Layer 5 of a small transformer language model trained on English Wikipedia (11 layers, counted from 0, width 96). Numbers have three digits each and are written without spaces.
Take only the direct path to the model's output, skipping the later layers: a vector added to the residual stream pushes a token's score in proportion to its dot product with that token's output vector.

Output vectors of the tokens that the questions are about. A number n stands for (n - 500) times 0.0038.
" another": 720353541384388511284469557503442436259528529452303383402408703489713601546357509660328571306522631565382513519375472538519328522563484551331526564588600450492625635510663528583250378563583562505474425449620358650547607415554560440445549420429349477776470504515634416448657560552640435570
" respectively": 745397625398474513658542501310468307346639668416503342481431714658469455531453247443204787454298601415445589606347381571483336542470483591293667543594561630609600720457554527567646324696741275381294463393480247416620508412337403470465654536383644510756550502383512483670527621591495352599
"ices": 481355494284710557391492655548305558474722590757407434511470535662663702390422404611462624477208507475647497455344227457552420640437421549349720476649511493417645463528765343591208295354367222259675626476507437687692266439437373668409668469501448655805485551293489634573455538444604363693
"olis": 477307555323422612525427430470752270479783460722713378585376516725379641752384497413430637477366331532622606429542427476522334389656376549223400521436580584450688646541595472575372481688664359318351617381390364674559388425329419723236699430502292649643687598565356670564413519275388560665
"ing": 593468622450421303299271439426572521516584523469336448443412534480618643530636738547433640465535314491486323709568373575407454636319642491421400397533575451413702628595571626581544635234413436559540494424259660519622362362467799503506514485480472449724672599391618499377342590547402470433
" ratio": 606297454241430474585555580462715302321629517474693448425480465595469682527530523391426631334338480490545478524230379423512544425574392582529693504376634542184730574563584482560459620502594462394516444668416414358614594333533334458516669533577530545578533567419520590616513432360413491754
")": 688472688440579551449795539416466372464528501511523464641263633527660637338544451754411800706539442631372422562412376482456678529430537489583511374521147627203631378530318600429582367446633319419346290431461465585599567572614395523498327552259632359585537565430566319443590665570390456622
" Assembly": 575307497411410653517488441439543511545705579645674263482567474472522502740422285538245684391577418481647444467386376519680476534515389555555515459665405470438545582585701349393435371653280418447689533515593433487441318358400501453435546423418417654627636510499528425466669626370621507646
" –": 527433667447382648452502424539403526416556527650564387509612441551479676454565554370636425737607331559507401608482319624352429617718515492405553485481481542473444571639502581587557484448524516531360398433538435419385521537595443485444538532427582318510521482488542393497351410516502474499
"less": 769537733254340472576240405529672688418654440724321327444491514745361550412503540505522787352565549506440443682349406560637602555468428526220465489605430387485734422612759586433402532567453410499330581412423383459517359440352475322462495562462460539526606458475481535694580279642582539539
" statistics": 629258539212568519393463621496462404485659551550545238709690719535566583669475335486454676341240516702457412478172516560680584467780212566516412499468698428546684437526538383566376556432316498520541448556512403209572441390391640345543559440440522570711659462582482527355516678464427452591
"Music": 613298591145431679402397408465526388317746742521607299745471453712583476434521467502361625429387437634469370578253204428569655438391329582265468680399652436502504627111558406507381635580393477386498563495610436521711356513500657480513582448582387468707642640571449650632567468575664584487
"row": 566345625369294572446518686403660708502728420650513349467532407550294570573530394519524929577358554469573587415506283538519582388594502519378667427528634572334543658582644389591623428795406356446506535487262460314350347440378627566438726204524422375610469349351448845354683476316552420559
"ti": 511463275407569417589240559416586463486617530483505391434485389649340476662550382527417632610424323457399513439513428389469522501616462520457519412767400566329493557380475302448572545692779565644579530681246626461588476508572602672493541524649490406588596663373446614457444397403253575610
"unte": 523308551351351527535426670495619585510770669787640491571667534620311604576483177635184615352491494275590583492561251433507443518479284556358498462442626493530524463588547391625431469567617347614412554299154474455637581497367360631300510413445510550892562525422284704808490501370352524728
" those": 771349625326638557462484491475518336404568442695335296454524586628784727576438416499393663356586509397518674421477342506693496441496277562236468461569577451441585698626454521500429512610496461353467567595522365448607548295533408404565608259490453495714567440408448611494504593521509399500
"mont": 757399415280553561403167385363624563397753559567686412442417548760449474562326437545422694425341333627685531476521453333678412425545257525493539654487479552571524520451722409529420318501559490366427545467393392583542408469433487678508678361642458518772381505372412801626581380287695492637
"ear": 355340532219377483672581591469586481523739398583382341593515614535367467320552481485552626386515460654550404437411481597602442505477535554308423494648540668587446508450503374512492415643610386473614574518457424296515386545339557636429702309622354343724819646428477485472434612533402491609
"shire": 662374329342466724583418588360541452425751375749608109643489597444519612686240240718384747366417333649582519628332448428412429726437225528497313245428686671534783762413979450620408449630710223467372571360429296490635425287469507627281594380487334411792711341455428575528661535498557460604
" Career": 586248479356385416446502502504536483410754590601752241723715663465428629601402453538240623549361380603412506662151464540546660317716168554448362405422574778389550744376541423608464379680353483327506475578455551317620438451394506593365613467515406412812732491459367602612550613476561460439
"rey": 544389638361269556600273377417546567466820389530610483466561744550589463245412359626514548438378384654635691498516372560481523426342375520025577698737456499329627550604697425571463663634586305389581455470449175650403509313558651591403514389463354420879392550434524766648589496315477429613
" alone": 634428507275535634379424675375563427404646671540512300561503554543498595470610423503513760300441611450580550594363387589425460514666345578427671543491619417579575358512553558563392550706538343323412516483567330427439624527530244490520483435407592482649456376341485551529408431517563594559
"ner": 426594665212592596435337413414705506317661643765422291386640439513616546352566245570463588626603394528493369654528342427599448375556477507318690525577595582264688392509518356474462517499347415391517458543558424621515498363456430694534627447407417673694423689402428553421506637596577356576
"que": 553445292259545544549421658542681482315652599783452579478549362653502581425650309312432545618471493407559400521460427663650547396581297523424390609663414601463543744404771396569575392517469508589426535352477477596496346462501600474379408353406457569746349455329406481471649406587426594585
" Animalia": 532306302244424419640358471477324578483815673483666295468661698407464578498325477544357832346585368578585370619307387542517781613480443590298470751463794480686470496249573463472311559510502611588628385625514296691521528307408280532345500295336503456777594379472435567521641752521285581670
"view": 531319555285472615553473656418719561557750332664572256530642407466324614454603389690492604458562353651440416378326208480690458522466353523426412682503567717360548627358709383403382524445556560506399381410459300326672514343375453602583652419729462654814796529219289518493648514362567517545
"ored": 676256699338132610520582587467672506425809548761618439576562644645411528612497385510349719248388341338676448573533403430581412414526445546194315497581513413588732645725622432615490476576202443442285338311270428426603463329460671578418684459457383471560481620541479657770492329570502524554
"te": 313386408443405524530241383388569419440591432472548322657449474678564575605614397529416631679615466363428493534656547434604399647595569511385415356689425504353721553358649388516559449536630550511644534625323524422582609480501607471498488486383525388662432467580554548461583347407398427551
"ily": 778316376224549567451305481522584642412706443586518305638454682606603481572457257455414661490490479576533765872410435535715405383537476525231422440442838439398616427529726412500389446376340428506413488447454559719522464450578299674351709511589321416787549172389568531581596423335569355607
" centuries": 830321547268407393536822588575567401498685521712659087558436602667470311471487436552491697210402319543614718476148476532527389608527325605181587555516530537539601699479798551569333524488661338352443461320491389312642469375372406485410664295365436456747670434496520658620558476512537470660

Each question shows what one neuron of this layer's MLP adds at an activation of 1. A number n stands for (n - 500) times 0.0031.

n165: 631420428403526559659601568337522418577558491584493536619460505441508637437487377493533325568539578588393521466541576569424492538570544279505495662421444441707471408468463451405462464528543572308461522465502552487442536520530510449529517604491544498377428481538594685404519384570418554517
Which of these tokens does it push down most? "ing"

n89: 430498572532544568523495467256515536572623484399662605583651359593356442433565495483479529554607350472456512470550512503581656541407607574531392545393472626386505507418611371374418668383550563516615404476512603550418584425547461490440455502590467484376574510441418560349583467389599495485
Which of these tokens does it push up most? "view"

n366: 490496403465504453656518472547439565585520545516427508403504468581443566571452445608568483586496567513469399482545517465393372431589552434560398519376515509563526584498457524551496540487512543432429526384551482551513468493413417526549425492563559388500424611388590738326485468607657523449
Which of these tokens does it push down most? " Assembly"

n373: 579449535602425544436359463323487427596412490451502488541579585439494408576413460487516492476512597530465417443356436578470578341655466625487617377349476577635390475517466612419554466375597455547623510634559451566513355543475430426340516551613696526356718500603602495568643650495401442402
Which of these tokens does it push up most? " statistics"

n68: 520512373585624529452486371370451599500632517472483506482491513722586367488583503613359526448382491541481566559623506561568529661425425542629511317595515393591426608424545578432328638576433503392482401587597455565677550435334485345216614379401234417362705453537665468449532638379629471457
Which two tokens does it push up most, strongest first? "shire", " Assembly"

n275: 535523574558419729428474563433359539591679500628476394404397524417484476495481560569564426582486420564617424517575462589584454530551651629463490451360438628463425450481567552651525438550543486507415495426538399431394449614466593381377672641332613422539533380468456555393399531354371481373
Which two tokens does it push up most, strongest first? " –", "row"

n343: 485449415699435436429327559491481409515496478688500490575541569545357510654595551480396644469534426571581457463455482581671447364451455433675547302530465511570435469419487527386495563556491595429547502680677566489545381451475515487449419379408500603310626444535463470476661362486527517505
Which of these tokens does it push up most? " Assembly"

n230: 442571439613295470386529558649525397574524588600624473524489567444535561585594601521454589492535597427552570546465463480351406502436440401477586443457480457506532391510402587459629529504552516514465506634641508462462465325425402493526405498608414486534502455511553453608498376432532493422
Which of these tokens does it push up most? " alone"

n249: 446491493568521580489347376566531485502354507449519554747375607380356375527597545522427410542528491423553525459526541526492582609474502581471350471569540507372462462526538490507468627561560464548619423478619470470456622538448493531505551584672395500341455498633502455507469454341514539584
Which of these tokens does it push up most? "te"

n128: 340459356766655346658591582548496469584603589494503546510490570390283299500549389295215540513671451540554554379409620675579366609395402729418397510331532493659331293569588528428323429476637636572545609206329520603489462504395411550386549599606575409365638680496385558503697438605443530522
Which of these tokens does it push up most? "unte"

n236: 748563535438454417231406462634637569309648398718429582586477454500568565432553318503451630598364564472705477355554259559595428520538725314566417539341575449538307552695602197476402422362703326455550537617503415474591670510459444415676446503425424449503400477563597565349453500500628568538
Which of these tokens does it push up most? "ices"

n222: 418490412641359420375557536424510555586626495472512512513619436423497514529479531453353461544648265481608537591372545563580609527350378569571488595458505531662558451397364595326465491684403498406531626419575342540423505526546613464419500385458508585635508473563525530406643529484510454526
Which three tokens does it push up most, strongest first? " Animalia", " Assembly", " Career"

n172: 696519368416623419453554637396514512503581733516378402560540523405656549356600370601685370472446575400443545381555628557400453416632456550395445413469492461455490411425433456391468482495587608607539535367370425462511552723547625444392456652352469522596494535380616637453517521414500485577
Which of these tokens does it push down most? " Assembly"

n363: 510398505434483530581563505500601403495412632406509370375666473477378474473430420339349483491412563681406420574551391529380411683555525454690524413464554474401458444517594697500589561544523523600586403424433538350596518419540420444569573599441407482554546537474619552556560422602601492620
Which of these tokens does it push up most? " ratio"

n36: 503430558491591528595529427598565492483396481376709645562486509488466449550644535337548470429346457449455574422382469541319426480241448470627623294405555547467608528562581698325514614590329584619517376436497470588546500393400452520575543613522679546342650480458282492532523411390468612577
Which of these tokens does it push up most? " ratio"

n98: 402433361641567579514544556595418598397441441647410650468500205461377292449558518394463446767511426580607446481503512515570538538647402458640747463613422518475530578575497547558416533532556621476328546265570328410402500387528430632471536503413612548494396462405553517521588394635524425423
Which two tokens does it push up most, strongest first? "que", " –"

n4: 439564451558600653646461466524643602374520469452456642441588522364577591385519405244619293573626371615506314284563494546436427430528473442515520688506609300446576552503548621630625492570443543651413459468418480458518488552528509651406491740541579406534541477509518358494442287488322541472
Which three tokens does it push up most, strongest first? " –", "que", "ti"

n265: 449587487626546223658387438440469641447411573516533580408414540497350480670549314410370548558531591572623460347658256489559582522534494464432584635477433405634523446505408534577546452570704457662448457465486510522422582429575497534476445541468590599382388554531420556343350495520557552463
Which three tokens does it push up most, strongest first? "ti", "unte", " respectively"

n232: 586614508693635369652549487417477418396567611521454510492478483362559492516405480658451516351547578433353633531748407605676429511419277393523598545451514460423630378401433437572421402489428520347589464618503625292313550537563618582506492443492540545616473478454478592536488523503491512615
Which of these tokens does it push up most? " those"

n57: 440535500570452586551519616524413190570441478550450345416482373495500514527411616445319366599568503508567369553482589519419533450545526440481505579481487508448535533585417684631608507427324387628461446425485592466523582391583609367658348411563569516558536467508647503546480561441487626500
Which two tokens does it push up most, strongest first? "ing", " –"

n45: 465535648242529436620467514524651458509695607520484303374587708392503448577662339569338423662572351460359491558458465670497699512435545576506567338613458600545486477500410463678370495384543462519467364672558547472506380374486436512497497515439527652400373630512346399538479597463555519298
Which of these tokens does it push down most? "mont"

n218: 589522436455532349526368532443477420553601446539321498543504435312568405557513521555445546460637472355533599564585482434600588393500388465474541605493512572467508520354428523446395553513590500617608437496424457369498550587608588512580482359482477603561549580464543578461434427535507565448
Which of these tokens does it push up most? "ti"

n144: 589385627600555533411481522378510600544493560498491607452443615303636415662559333439297561544538600444495507486428670521517451430397474415537435485545575565510463488562454512484622519415546442594474437473590440502456346661262515621597416615413557541531519550495459369467354390518537522447
Which of these tokens does it push up most? " respectively"

n288: 611519380784478440644583445506389488417720489561480607459568573449491503414441477468389441459649461329457569537494445369729450489451378532534529524274348480466322497521407525463440497443522470472522431624631351473536412658545544323454525606549440517350506676402619476594483646572617629474
Which of these tokens does it push up most? " Assembly"

n177: 625665482260551651512460417451437569515603422521379342488656516621343466459457394630368606561371448576513468371635554506579497518627390800594384608484491622337573598477574303351434636548555558260494444550359569484543497627512509494517684425446419431538624554392362414329546529303673458529
Which of these tokens does it push up most? "view"

n201: 528418520626645430591422460656546512470556408553524468510521572665601500495498516475426376550520574404478608517621531271710665536416271547476460628443500479538450538406343372554523485487344443445508384523443446537360583576624578404554618423387430474441556610492463401461558505516740469353
Which two tokens does it push up most, strongest first? " those", "Music"

n241: 454370483670453390417407608578554482608607492542538481625295416347386459449328410506645551745553375445598435411544584328567509454521609321455380503718548479486570402666464397537276620558586586484648495483558489549476518418670491437339444625532521516596503463684297446438466539448406416576
Which of these tokens does it push down most? " respectively"

n27: 473563594445457462375615472437437563623521636440513682455549517488371614326494514458512478635500551505569489624521650528533527520467498323523496509681472449615529422442505608429444553500480606440537590423435545470459620413534522512525402500525477412449539391502450595436472524377465377394
Which of these tokens does it push up most? "ing"

n325: 270536361493461417602385702614346240599374380444489350482506598457494351453559577491541596577560451418556616466591675453671526438591485469363405428581558482379470412378497582462468668385602566465642345602467653466564698453489437632589442553423667527648542476513494377572575506397512519325
Which three tokens does it push up most, strongest first? "te", "ti", " Animalia"

n313: 535465677553570599427497518433487503553452730495738536379582537395552596666542308438503328459603578689463593418325497450303358456399610583517466373234576487463497557388480383463677680383583603453445322425707369666402442554555669477535513506402344640563548535413429726536526457359537476403
Which of these tokens does it push up most? "Music"

n41: 454725557367466528470573532403471531539496509381373559704399582506480424561322375479546424280701364559562494420620463561461386423334522597700417533542475363294443567359582649578472602715391551537572394719383465590446425481503608653507522364580449607417483616493582558419671580526300420627
Which of these tokens does it push down most? " –"

n244: 465581450331508625539524405373524525590472375616445522403427429500428390423354355557516587611476513535559426466557548463509362462419578550572596502455560756490517404449317407492548500530561521421573585440658500541435559535498620408551391566543609607471243611696516543415491447594535380460
Which of these tokens does it push up most? "ner"

n134: 503373316360726656656383475413490476459833604545424379422471354493514494519472568490559487503749483355558481646580627395339670322545566590486412462663396564462473796444430448407571430555563446369527612577591335517270280445637493708666672467439463503581334368555421378401485506603480546445
Which two tokens does it push up most, strongest first? "que", "ner"

n360: 492304718526505543446580403512464371367496564452522586575590290577570492411550608560440683465630391458539344370421354511527546513517408556330449637419481530588500397396467616497445513569379640429617622403479520469533572461510508574571516378492539605406549614517373495403529604405689580497
Which two tokens does it push up most, strongest first? "Music", "view"

n8: 600540428609527559582494625531577490493442578475511438523551390370551417454430414467565557383526564540479544549511444498634483460410569538491552502444370495507437349371579541415513413574538465492589492558597311466463452420530383433755495556572392475540480522384630464562556582460568444330
Which of these tokens does it push down most? "olis"

n160: 411619741429366381469522419608434548415631422485410644418367485377380470554511310546577517659672417362491523581586512470543513445472544473454685624518503259396554434705539410580347484460510344527438527451523450495444661497422474569403491616590455439551358621666609503314378644586445594580
Which of these tokens does it push up most? "ner"

n82: 497526642512558445562446575373441566576603500641551547435464400672389436403522311605422431413480519263582419413524612489542636492514529435467470426544384538510425467652540389536593591415274510426407432477409654576497385615453560398610428510516495571527446676632564515566479614407633651453
Which two tokens does it push up most, strongest first? "ored", "unte"

n209: 562384488331451500421539597624634551526603542469630546656360365535431587517486477479557521471523304482651604570505381449492495539523530611525509519688299540533642519493542444400353384420547527411500575524437519431530505487421519270430611568459457509558495500451591383443517583520401568426
Which of these tokens does it push up most? " centuries"

n205: 466548435476508422395303513559353478518434580645500492599354529439535384300465383369563516565377634463635531651399457483583500564568377518514479518567630714451629487602472448475630513503427550611486485629639561481355505565559484522432525623484542493611433396520647476459308439294408535492
Which of these tokens does it push up most? "ily"

n243: 326495426422461468498597477483594431390523444613489500520430549525542534567603485426562529444495428637518490533632578469654548590428634618421345405635510510576457408486447380523485502430508606433510468541519516688649367572516434626595602390507386493637481326402530286488467477431523463426
Which two tokens does it push up most, strongest first? "ily", "ear"